Layer 8 of a small transformer language model trained on English Wikipedia (15 layers, counted from 0, width 64).
A neuron adds its activation times its output weights to the MLP's output. To switch it off is to set its activation to zero at one token and run the rest of the model.

Output weights of the MLP neurons that the questions are about. A number n stands for n times 0.00058.
n12: -191 -189 96 -236 -260 216 142 -187 -11 90 -15 9 18 49 43 148 -87 29 -141 -42 192 65 63 144 43 110 164 -240 109 103 28 -11 203 245 -50 213 73 -49 -46 17 9 -56 -72 134 168 -89 -120 290 -11 81 -93 -90 -76 190 -82 -26 -195 106 -59 23 181 -19 -95 -32
n17: -54 2 52 -4 -37 -143 23 9 203 -159 2 61 -48 12 3 110 98 -131 -125 75 -83 47 -116 27 191 -151 -107 53 -181 53 160 -54 -116 -124 147 4 -128 -41 -90 -60 49 111 -83 -31 -73 118 -44 103 -25 -48 9 373 250 -227 -2 -70 190 -6 86 45 -52 -127 -109 -69
n53: -87 -131 -219 60 38 133 195 -100 -81 22 101 -311 -91 43 -85 301 -173 222 108 -120 -12 20 265 91 10 70 79 -43 66 -83 -152 260 -48 22 18 -27 -70 -290 223 194 -167 4 -95 5 119 -191 140 11 63 245 -14 43 7 99 -241 -145 73 -148 146 163 -67 154 169 -68
n56: -116 42 -163 -8 -221 154 59 -300 64 -62 -9 150 -130 215 154 28 -105 14 228 174 10 -80 -100 -167 -78 -20 243 -207 -102 -51 -232 228 65 85 -75 73 76 -137 -81 -252 -67 -138 -73 136 80 -104 22 -164 104 121 -105 149 105 56 -53 185 -236 -42 -59 25 73 200 103 -203
n59: -120 7 168 -77 -19 98 210 -256 7 -22 -15 42 -172 253 2 283 -142 -149 -6 -140 -128 -114 264 -2 -68 25 77 -239 -203 71 139 -345 89 -66 34 309 42 -458 -140 -67 79 86 -306 103 28 -105 94 309 -84 -79 -364 -93 13 71 -1 -4 -36 93 108 -160 -83 -141 49 -225
n61: 1 -21 -156 243 -131 216 -50 -104 -84 91 -50 -38 -92 159 51 -36 99 239 -137 -239 -55 -40 176 -77 -178 -176 282 -76 -135 258 148 28 -17 143 87 200 169 106 221 14 -74 12 -239 -160 -22 -155 233 -179 -15 185 -16 -256 233 -93 138 258 4 -130 66 111 -24 33 218 120
n62: 188 -123 -136 54 -24 -52 84 -133 -296 53 133 -124 -347 104 -379 -75 124 -65 -142 148 53 237 353 -143 -26 159 -178 126 51 -256 273 199 -54 171 9 -183 -82 55 -2 86 38 -66 -23 -269 173 -273 330 231 223 18 -54 -92 -140 252 173 140 275 153 -108 338 246 164 81 -168
n84: -202 -17 78 -135 -116 -147 -145 -88 181 99 -121 -27 112 -31 -136 -7 68 101 45 120 -42 -213 -14 -62 -25 84 -334 -24 -191 123 120 -285 67 48 -156 160 -36 -188 -82 -178 -96 -1 -147 -72 -28 -83 -147 -107 84 -23 45 162 40 -98 -33 117 93 50 62 224 234 167 -5 -150
n104: 117 -111 26 -80 -70 44 -102 132 150 153 100 196 398 -20 -9 -128 -206 172 97 -65 -75 56 15 150 32 48 -183 -2 -65 48 44 30 -41 51 -5 -173 -79 -125 122 -158 7 103 191 -162 -92 55 52 106 20 -73 -160 -75 -204 31 156 151 233 180 69 91 -71 22 -12 129
n124: -196 -186 -153 -235 -124 140 235 -231 66 -122 -36 246 15 -10 163 -4 -270 92 158 127 29 182 98 -472 33 -94 32 -215 -61 -84 -130 -144 36 -61 134 181 80 -397 54 -21 104 -273 -379 -50 152 87 123 176 360 -72 -233 173 22 431 -81 52 42 -59 213 -131 150 2 105 -272
n135: -245 -269 -208 -203 227 -51 178 36 192 -9 134 -158 99 -144 57 167 -159 3 50 -27 -33 -116 -62 -35 -93 107 19 -101 247 -30 -182 201 54 -143 65 20 -113 187 -50 170 162 -195 49 70 -1 -305 97 -57 101 -7 50 -27 188 171 -86 -149 -24 -195 73 55 32 -30 49 -29
n145: -155 -252 -216 19 33 -66 -110 264 102 295 -159 323 63 -36 213 -81 -103 133 13 -1 187 40 422 408 6 180 107 51 50 -98 57 -103 50 -142 -127 142 -118 -117 170 -181 124 -165 68 -157 203 1 -31 88 -236 6 10 10 206 38 -61 -101 245 218 -87 -268 52 -235 -101 50
n173: -230 36 -89 -119 -227 -367 73 -248 352 126 362 -18 -152 -91 86 45 -191 38 158 312 -178 56 106 -184 -204 21 -113 -156 4 -412 -205 -34 203 -51 -30 -182 -228 141 93 6 -1 29 -98 105 404 -1 -28 149 -28 25 -205 10 -6 -123 -17 118 162 146 124 265 40 -163 -94 30
n224: -196 48 -113 -155 148 -83 -25 -49 11 -180 80 -148 -9 123 -80 200 -148 145 -129 -27 270 -79 -73 -49 -42 135 -42 40 -18 -141 -86 -38 117 -48 -47 -55 35 156 49 -135 44 -153 0 -192 154 -276 -52 85 164 116 -65 33 -154 -32 138 131 29 -45 101 81 20 136 -8 -251
n246: 186 128 176 -214 -221 166 -8 -450 -195 -215 -111 -333 -118 160 -112 40 -79 -51 -165 -257 -195 40 140 189 104 174 43 138 -103 -275 68 88 91 13 -342 -101 39 -138 -101 29 -3 -88 119 -57 84 -231 -32 122 137 35 -139 3 -181 102 -153 -69 11 -106 -21 -38 -118 33 -22 198
n252: -312 97 92 223 77 1 150 -75 -32 -54 -93 -154 -202 -125 -18 116 -82 -47 -104 -218 297 213 112 -111 286 -145 236 194 -222 -106 -352 185 -157 88 -65 -253 215 16 188 238 67 24 -18 -47 -220 -1 162 12 169 -96 23 -92 135 -38 -122 -84 -20 55 -99 133 89 59 67 65

Each question names a token from some text and the token that comes next. It shows the activations a of the neurons there, in the order above. A number n stands for n times 0.013.

Then comes g, the gradient of the next token's log-probability with respect to the MLP's output, scaled to length 1. A neuron's effect is roughly proportional to its activation times (output weights . g). A number n stands for n times 0.0011.

" the", then " successful"
a: 28 0 434 15 76 23 0 0 0 0 0 13 0 88 20 62
g: -130 196 111 111 -164 -126 -64 48 113 121 73 -191 -9 58 -168 94 71 255 -81 -50 -68 103 -226 -23 26 -141 23 1 -15 -233 -197 32 -144 148 -61 189 -92 -45 -100 60 70 61 200 -79 93 -40 74 41 110 33 -102 -132 158 -100 -1 -101 144 39 19 123 57 79 -85 83
Which two neurons, each switched off alone, lower its probability most, in order? n53, n252

" when", then " he"
a: 95 0 325 49 0 10 0 0 0 152 73 0 0 6 0 0
g: 120 -167 -113 -66 68 133 101 -97 -30 -71 -2 58 77 112 28 74 6 83 -2 121 -46 -103 -34 66 -148 -112 287 -218 -42 55 -116 -79 -50 -67 76 311 -14 163 -206 34 51 -56 -194 -152 157 27 55 -171 -28 -190 -25 -74 122 -2 113 12 -119 -17 23 -203 -62 -140 -13 86
Which neuron, switched off, lowers the next token's probability most? n124

" Royal", then " Victoria"
a: 0 118 0 0 0 0 0 38 0 0 0 0 74 0 0 7
g: -95 24 31 178 31 -44 82 174 -61 -58 234 174 68 -210 74 95 117 -37 -104 -67 -41 68 77 71 -179 -193 60 140 14 -51 -7 54 -48 8 -46 -273 -173 -238 102 119 85 -146 39 44 181 -77 12 88 5 87 91 -25 -168 32 -222 -175 148 -4 46 17 -107 50 -88 60
Which neuron, switched off, lowers the next token's probability most? n173

"us", then " Arm"
a: 0 229 0 0 0 0 0 0 0 0 0 83 0 0 0 0
g: -109 -96 -65 -156 29 -167 8 -95 -53 18 188 -59 -261 249 -156 -58 58 -30 -93 -180 70 167 -66 91 -93 -161 -68 8 -131 -85 237 64 12 0 -113 138 114 121 -70 -88 -137 -112 -75 -38 -112 42 -18 23 45 41 27 37 -11 -93 -340 109 105 -49 -71 -68 -2 106 89 119
Which neuron, switched off, raises the next token's probability most? n145

" into", then " their"
a: 55 0 65 113 0 0 0 0 0 0 110 146 0 79 31 0
g: -110 124 -122 47 -66 -97 170 -25 -3 222 -96 90 -107 35 26 -94 165 -37 -10 19 -144 74 -68 -55 109 57 -91 -149 122 70 70 -2 -207 24 60 107 -182 -48 81 -219 34 17 -67 75 -74 100 14 -125 -60 19 -144 193 -111 97 133 -186 -209 -332 56 71 141 -67 -2 -51
Which neuron, switched off, lowers the next token's probability most? n56

" in", then " Greek"
a: 3 0 110 172 0 0 0 0 0 19 58 125 0 75 5 0
g: -37 -76 101 237 74 4 -117 9 25 -116 19 187 -170 152 -55 148 -137 -80 43 -13 17 32 117 136 -43 126 -105 -165 -5 71 68 -323 -258 42 -10 -51 136 91 -30 -134 67 -93 -7 -113 45 -131 -11 50 -59 100 175 99 13 1 46 179 136 39 71 68 -173 -116 142 177
Which neuron, switched off, raises the next token's probability most? n56

" Mis", then "ano"
a: 0 161 0 0 0 25 0 0 0 0 0 0 0 0 0 0
g: 21 266 10 -41 119 59 182 -92 -12 18 98 -188 -28 -70 -45 -93 19 62 -98 69 5 -27 155 242 -81 94 -77 -34 -69 -210 -60 17 -228 61 -87 -45 171 -101 -79 -128 264 -146 77 -185 88 -88 -204 -2 -23 58 129 -55 54 130 43 -63 -18 165 -29 -117 24 -173 -114 74
Which neuron, switched off, raises the next token's probability most? n17

".", then " While"
a: 311 5 105 50 0 0 0 0 2 87 34 0 0 153 12 4
g: 128 102 -150 -17 -53 16 -54 -17 -119 144 -8 163 29 168 -13 47 -108 42 -54 3 -42 -40 -215 -45 -51 117 293 -27 91 -137 -115 -30 13 -204 120 92 40 -114 -36 185 131 -14 141 -151 -168 153 -138 -135 -24 65 -188 59 234 153 -82 107 29 -111 101 -50 29 -16 -137 -129
Which neuron, switched off, lowers the next token's probability most? n124

"31", then "5"
a: 0 315 0 0 0 0 0 0 166 0 0 0 0 0 0 0
g: -138 -218 161 -84 12 99 -97 158 46 80 80 47 24 4 100 26 54 -125 8 -202 92 -9 107 -19 35 40 -137 84 34 130 19 -297 65 19 236 9 -101 -44 86 -67 -11 18 -179 60 -66 -191 10 -176 -189 139 64 -51 -249 -138 9 131 138 162 100 48 155 41 -28 -47
Which two neurons, each switched off alone, lower its probability most, in order? n104, n17

" the", then " Red"
a: 41 0 418 0 70 1 0 0 0 0 0 0 2 41 3 363
g: -149 -172 -101 15 -121 147 -131 100 56 25 -157 101 -59 161 -209 49 -28 -14 132 -30 -65 -256 -177 224 31 100 194 15 -85 96 95 -161 -49 -38 -185 81 94 -203 -79 -129 93 101 44 -32 17 33 91 203 -21 82 -72 -264 9 -20 52 -39 -16 -52 -78 14 -14 95 -23 140
Which neuron, switched off, raises the next token's probability most? n252

" in", then " Hal"
a: 3 0 13 82 0 0 0 0 0 7 90 60 0 79 0 0
g: -81 -20 114 92 -64 97 -91 54 28 -83 108 234 154 29 95 257 -68 25 -244 12 53 32 -36 42 -73 -50 115 83 -92 222 85 -32 -11 -54 -126 -165 123 -226 -155 -28 38 42 159 -94 147 17 47 248 -16 239 2 182 -65 9 126 -75 6 23 -38 -66 -111 -79 -150 -98
Which two neurons, each switched off alone, lower its probability most, in order? n145, n224

" the", then " N"
a: 51 0 480 2 78 1 0 0 0 0 0 0 9 63 0 337
g: -131 169 -53 3 120 100 101 53 111 -1 -39 -201 21 179 -80 -223 20 36 131 -161 14 -127 -51 -46 -98 51 109 264 25 205 92 -75 -14 -47 130 -48 30 18 64 7 -109 82 25 -136 70 25 165 82 137 71 -110 -154 -53 -153 182 -21 57 324 -153 4 34 93 43 -118
Which neuron, switched off, lowers the next token's probability most? n252

" standing", then "s"
a: 31 16 123 0 0 198 0 4 0 0 2 0 0 81 0 0
g: 60 -33 -109 -161 -69 95 -77 29 -26 -6 -77 -128 66 -102 2 -114 223 171 34 136 -72 13 -144 -186 -134 75 -93 217 -38 33 122 40 -273 97 -58 7 -137 -164 -99 25 -95 -69 -210 -221 47 -58 -190 29 -6 205 1 -51 -88 114 10 38 -140 2 196 57 92 -72 -85 114
Which neuron, switched off, lowers the next token's probability most? n61

" earned", then " a"
a: 11 0 0 11 0 14 0 3 51 0 32 0 0 28 49 0
g: 108 82 69 -174 100 80 -262 -17 -43 -292 -220 33 -91 -26 -31 9 93 9 87 9 -55 -191 -193 95 -125 -127 80 132 -20 -313 -68 37 119 -97 68 40 -38 -86 -103 204 -106 126 -22 -31 -108 34 -62 54 -23 64 17 -1 95 -100 -167 50 -74 34 227 -112 43 11 -81 -77
Which neuron, switched off, lowers the next token's probability most? n246

" 1924", then "-"
a: 0 55 18 0 0 0 0 170 13 0 0 0 0 0 0 0
g: 150 30 -86 -147 58 160 -91 -83 166 75 -31 206 -18 -96 -124 -191 -36 130 119 -93 -40 -75 -83 57 -121 -57 57 -22 -241 -130 -218 168 31 95 21 153 117 5 -11 -204 44 226 -174 173 12 61 87 17 -137 123 -21 -25 -62 55 120 68 -82 -176 18 76 95 97 31 153
Which neuron, switched off, lowers the next token's probability most? n84

"=", then "\n"
a: 125 20 35 24 0 158 360 0 0 0 0 0 0 49 4 9
g: 216 -145 -118 -25 183 -106 33 9 -273 -6 -62 -119 219 -9 -38 48 -3 106 -35 -24 9 17 -39 49 -143 49 -34 185 42 -129 -10 172 105 98 -28 15 -13 251 -110 62 135 6 -134 23 52 89 15 -301 -13 -114 -134 -131 130 160 87 -41 -12 -3 -6 146 -19 69 237 90
Which two neurons, each switched off alone, lower its probability most, in order? n62, n61

".", then " He"
a: 157 0 19 0 0 0 0 0 5 0 63 0 0 37 0 10
g: 37 -46 -28 -104 -75 69 -265 -28 -128 -73 -52 -75 140 199 -57 156 101 54 69 -106 -184 37 -152 2 18 6 280 -31 186 -95 6 -115 -180 18 -18 146 -191 58 -102 -74 182 -13 -7 3 152 -20 16 -111 5 18 -65 42 292 -70 77 77 81 -229 83 -34 -150 -55 81 -52
Which neuron, switched off, raises the next token's probability most? n12

" transform", then "ation"
a: 25 83 60 0 0 112 0 0 0 0 11 0 0 82 0 0
g: 15 42 -6 -24 256 98 -51 -29 -88 -225 118 109 -166 -34 204 14 39 79 96 187 -217 15 46 48 -39 98 12 -173 25 100 -10 65 8 -80 170 206 38 -41 -14 103 168 91 46 -68 -37 9 45 -219 45 -18 158 -170 -82 -89 -21 167 228 80 -92 -81 14 188 -59 183
Which neuron, switched off, lowers the next token's probability most? n61

" took", then " four"
a: 77 17 16 0 0 115 0 0 2 0 260 0 14 86 0 0
g: -24 33 -2 -35 -95 -72 65 -249 18 -64 40 -12 78 92 -157 -64 -98 -133 -134 -41 -10 174 113 -57 26 119 -122 70 76 41 79 -136 -243 49 144 -53 -252 -119 38 135 171 -55 86 147 105 60 124 22 5 46 -29 21 -293 35 -119 11 61 -141 -106 -87 -90 -11 151 285
Which neuron, switched off, raises the next token's probability most? n61

" driver", then " Ra"
a: 0 33 7 0 0 14 0 0 0 0 0 0 0 29 0 0
g: -30 162 42 229 150 -122 13 27 25 -137 241 -219 14 124 128 284 -188 -141 60 -3 -138 -35 -12 97 -4 -34 63 11 47 6 -24 -104 42 -148 29 -115 -36 26 121 -60 109 95 148 104 -51 -81 154 98 -90 -122 98 -32 35 57 -50 -197 -49 151 -101 -193 -143 -123 45 -135
Which neuron, switched off, raises the next token's probability most? n61

"x", then " with"
a: 0 49 0 0 0 0 0 0 0 0 0 0 0 89 0 0
g: 21 -153 113 -9 -40 -72 122 -142 -108 -150 -78 99 175 -210 211 139 6 -84 194 70 148 -6 -77 -146 72 -138 -82 -105 191 -128 -86 -24 -84 -89 47 66 -169 -87 -170 147 30 -16 4 2 108 108 146 -65 -38 118 -67 153 -69 10 21 -53 56 88 89 37 350 30 -42 52
Which neuron, switched off, raises the next token's probability most? n224

" college", then " studies"
a: 0 5 9 0 0 2 0 11 51 0 0 0 0 0 0 0
g: 147 155 164 -95 30 -72 67 14 -78 132 24 10 -129 96 -9 195 59 -148 65 -103 5 84 -133 6 -83 145 215 -95 4 159 -57 -150 -92 115 -9 -19 -30 -112 -3 128 -14 43 -62 -255 -51 190 -253 -118 -39 56 126 258 117 214 -88 68 47 -95 81 67 155 39 -19 -27
Which neuron, switched off, raises the next token's probability most? n104

" of", then " another"
a: 11 0 58 215 0 0 0 0 0 0 25 6 0 13 0 0
g: -129 -112 -46 -48 37 72 95 186 162 -116 -102 262 -88 -164 15 95 146 -13 38 34 -55 56 -116 -133 -3 -193 1 35 30 -147 -199 68 43 95 117 -8 -282 -85 -77 18 -14 -36 27 108 115 124 -76 191 78 -107 -64 -66 -124 -152 -27 -194 -208 -2 -42 -103 -48 -125 157 -102
Which neuron, switched off, lowers the next token's probability most? n56

"\n\n", then "In"
a: 173 8 144 203 3 0 0 0 0 79 22 0 0 223 18 0
g: -29 -31 -39 -58 -84 -68 -95 -7 41 126 -81 -99 -67 67 -45 33 -138 -44 7 64 124 -138 -169 81 -156 -10 192 67 -45 53 -95 -294 72 34 61 96 -72 176 -52 57 146 -50 -93 -96 13 157 -63 -3 -89 -229 -189 -47 254 118 133 -109 63 -235 -36 232 160 -3 13 -118
Which neuron, switched off, lowers the next token's probability most? n224

" in", then " Montreal"
a: 10 9 13 73 0 0 4 0 0 0 7 106 0 118 0 0
g: -263 61 112 60 2 85 -67 -53 -75 -95 26 -30 111 156 -37 -109 15 56 113 -62 -44 54 -232 -101 189 166 12 -11 -132 -199 -129 2 16 -38 -192 151 -91 -6 -16 9 309 180 70 14 13 6 -54 108 119 26 -161 123 135 64 161 130 141 13 28 -149 -133 92 -65 -135
Which neuron, switched off, lowers the next token's probability most? n224

":", then "\n\n"
a: 45 0 3 27 0 0 0 1 0 0 1 0 0 50 6 0
g: -39 79 -21 -49 24 -55 82 -44 -266 -83 -96 222 23 -136 6 -74 67 124 195 178 -52 39 86 33 267 41 112 -135 -95 36 17 107 125 -24 147 154 81 20 51 -98 -135 79 -14 138 72 202 211 -97 40 -162 -44 -3 -221 37 254 81 70 -37 55 -67 -9 153 -16 -42
Which neuron, switched off, lowers the next token's probability most? n56

" while", then " working"
a: 121 0 23 15 0 16 0 0 0 0 104 0 0 0 0 0
g: 123 -30 128 32 1 9 -243 62 87 9 108 -82 148 173 126 29 123 24 -162 -70 15 -101 -201 -132 -8 -60 139 4 31 -190 -161 -21 -159 115 7 44 -269 -20 40 94 72 221 -111 -78 -21 202 -55 -34 42 10 -62 -114 198 -99 12 52 22 -43 137 149 -63 -17 64 -265
Which neuron, switched off, raises the next token's probability most? n12

" serving", then " as"
a: 8 21 209 0 0 5 0 0 0 2 119 36 0 29 0 0
g: -64 -4 -166 79 120 80 30 -180 -63 61 -30 4 84 -148 -234 -8 205 -6 100 86 48 -49 -250 27 -53 -81 -56 -206 86 -108 31 -90 84 -180 170 -6 80 116 -57 -131 -90 6 50 55 36 205 99 -176 62 112 -19 -9 -6 166 229 50 90 -23 132 -102 50 -154 -244 51
Which neuron, switched off, lowers the next token's probability most? n135

" held", then " it"
a: 92 3 107 0 0 11 0 0 0 12 114 0 0 92 27 0
g: -103 -114 102 -228 -64 172 -32 44 20 -31 -23 6 -124 212 46 14 131 -33 87 -133 138 26 -23 35 53 59 -60 -122 -77 212 86 144 28 103 184 87 -166 19 -13 -12 164 -30 -102 -128 63 -64 -107 -56 -58 91 -163 125 -71 30 -106 122 -413 18 -198 -36 82 -21 11 91
Which neuron, switched off, raises the next token's probability most? n53

"ng", then " race"
a: 0 90 0 0 0 0 0 1 0 0 0 0 0 21 0 0
g: -133 -66 164 166 -39 13 169 -37 -153 31 146 -2 -7 97 -65 -293 75 107 -151 148 48 -52 -15 -82 -9 -9 -166 -45 30 -131 175 -18 55 47 -8 46 -37 205 -100 -18 60 87 111 102 -1 -35 -1 6 44 59 -141 164 103 -110 94 360 211 -44 -50 84 -10 161 76 -154
Which neuron, switched off, lowers the next token's probability most? n17

"=", then "Career"
a: 25 0 289 108 0 38 0 0 1 22 0 0 0 52 12 0
g: 32 18 65 -18 245 -10 -183 -44 -23 -76 -26 -40 -3 -84 6 4 28 118 -12 -211 -64 -94 -53 60 -49 -121 239 -18 94 -318 -158 -112 -34 34 -97 308 -243 38 -53 -31 19 -131 -44 -52 134 127 116 3 -42 -83 -76 23 212 41 26 -234 -15 -105 133 -94 59 63 72 37
Which neuron, switched off, lowers the next token's probability most? n53

".", then " Runner"
a: 319 14 75 19 0 0 0 0 0 20 52 0 0 111 1 0
g: -268 -57 30 118 -56 -47 -184 135 -14 17 83 -51 -44 62 53 141 85 92 -92 4 14 116 41 46 173 -22 -92 -64 -122 133 81 -51 -86 -42 63 -19 -3 64 -42 -5 13 -9 -16 126 91 -25 72 -73 129 124 102 49 -14 -467 231 -6 136 20 -66 -166 -84 -182 126 -189
Which neuron, switched off, lowers the next token's probability most? n224

" after", then " first"
a: 42 0 108 110 0 1 0 0 0 28 176 0 0 73 0 0
g: 108 153 223 68 -170 -135 -160 -30 86 73 -65 11 41 67 -111 17 -92 80 -186 66 86 108 -56 -202 120 -67 -124 116 52 14 -46 -41 -47 -99 124 118 -92 -55 -135 123 81 1 77 -23 -14 -11 67 134 234 -76 103 64 195 -190 -14 -43 -90 -13 -33 95 -324 -23 230 -81
Which neuron, switched off, raises the next token's probability most? n135

"s", then " in"
a: 2 21 42 0 0 0 0 0 0 0 0 2 0 143 0 0
g: 216 45 -12 -96 -154 -148 8 95 -149 57 21 -41 -39 -166 201 -57 52 21 7 101 -190 -14 -54 52 -156 -248 -105 137 162 -54 -134 -210 66 121 -58 -60 122 -63 -84 78 -98 -99 -218 92 -87 -73 128 -51 -18 -59 -58 -38 216 182 7 -16 250 51 1 72 145 34 -24 -65
Which neuron, switched off, raises the next token's probability most? n224

" his", then " mission"
a: 0 0 250 44 22 100 0 0 0 5 92 0 0 52 0 55
g: 190 41 -90 -69 -90 -44 91 -24 62 -71 192 42 -72 121 118 237 53 26 -116 4 23 -213 117 236 21 107 -83 103 37 193 -160 -98 -56 -14 -112 -108 111 -162 163 -76 221 -65 201 -83 -70 119 -11 43 -77 37 15 113 -42 -143 33 174 -37 61 132 117 -71 -17 220 -4
Which neuron, switched off, raises the next token's probability most? n135

" not", then " long"
a: 0 2 124 0 34 39 0 0 0 31 69 0 0 217 0 0
g: 68 25 324 -327 -25 -123 63 -42 -130 -95 -217 -188 -80 62 39 -71 -1 47 -158 15 -95 143 192 -51 84 40 -77 -63 97 77 9 -62 287 -40 39 162 -50 -28 38 -61 63 -84 -30 174 9 -35 -73 -12 15 -61 82 51 187 10 70 65 42 -12 -94 73 -260 103 15 81
Which neuron, switched off, lowers the next token's probability most? n59

" 3", then " |"
a: 9 34 0 0 0 0 0 0 52 0 0 0 0 3 0 0
g: 119 105 -143 -119 43 6 71 -72 -147 32 -115 90 -80 -88 -55 -3 -51 -117 252 66 -18 -134 29 -9 42 79 -89 -197 101 4 16 136 -27 -285 -73 -16 129 0 11 208 73 -136 52 172 98 -132 104 9 113 -68 -172 67 -53 -16 -228 -142 -42 -183 -23 -92 204 -139 119 137
Which neuron, switched off, raises the next token's probability most? n104

" the", then " championship"
a: 57 0 133 0 15 3 1 0 0 0 5 0 0 72 0 76
g: -13 3 -49 76 -313 113 149 -154 -159 56 10 -149 108 -90 71 -171 132 186 150 204 -88 -83 103 37 11 106 -37 -98 39 -164 31 192 -35 -70 -60 148 -62 92 13 99 -54 113 -148 111 -150 190 125 -128 -111 13 -246 24 89 -34 -25 80 -42 -158 -15 83 32 73 -16 21
Which neuron, switched off, lowers the next token's probability most? n53

" fellow", then " Estonia"
a: 0 8 24 0 0 20 0 13 3 0 18 0 0 0 0 0
g: -196 -223 118 26 134 6 15 86 163 -27 177 -85 63 119 67 162 -17 -97 150 193 -44 -65 81 30 -57 1 -33 145 56 -111 -16 12 -142 -267 -47 17 -132 9 -71 -241 -12 -31 -76 164 -24 -175 -30 174 61 154 72 187 -32 9 43 -66 169 215 -57 -172 -17 17 -62 0
Which neuron, switched off, raises the next token's probability most? n61

".", then " Anderson"
a: 266 3 120 38 0 0 0 3 2 107 37 0 0 109 15 2
g: -36 188 74 24 77 91 -5 -51 124 10 27 -202 4 -66 -26 134 3 60 -165 -335 -41 -64 -101 -68 -63 12 76 57 -32 -133 53 -114 -127 -42 -82 34 -185 54 4 -30 107 10 -7 27 227 -245 -108 2 139 60 -39 -6 98 -45 -146 -106 110 -91 -70 -254 -165 -276 -3 -120
Which neuron, switched off, lowers the next token's probability most? n224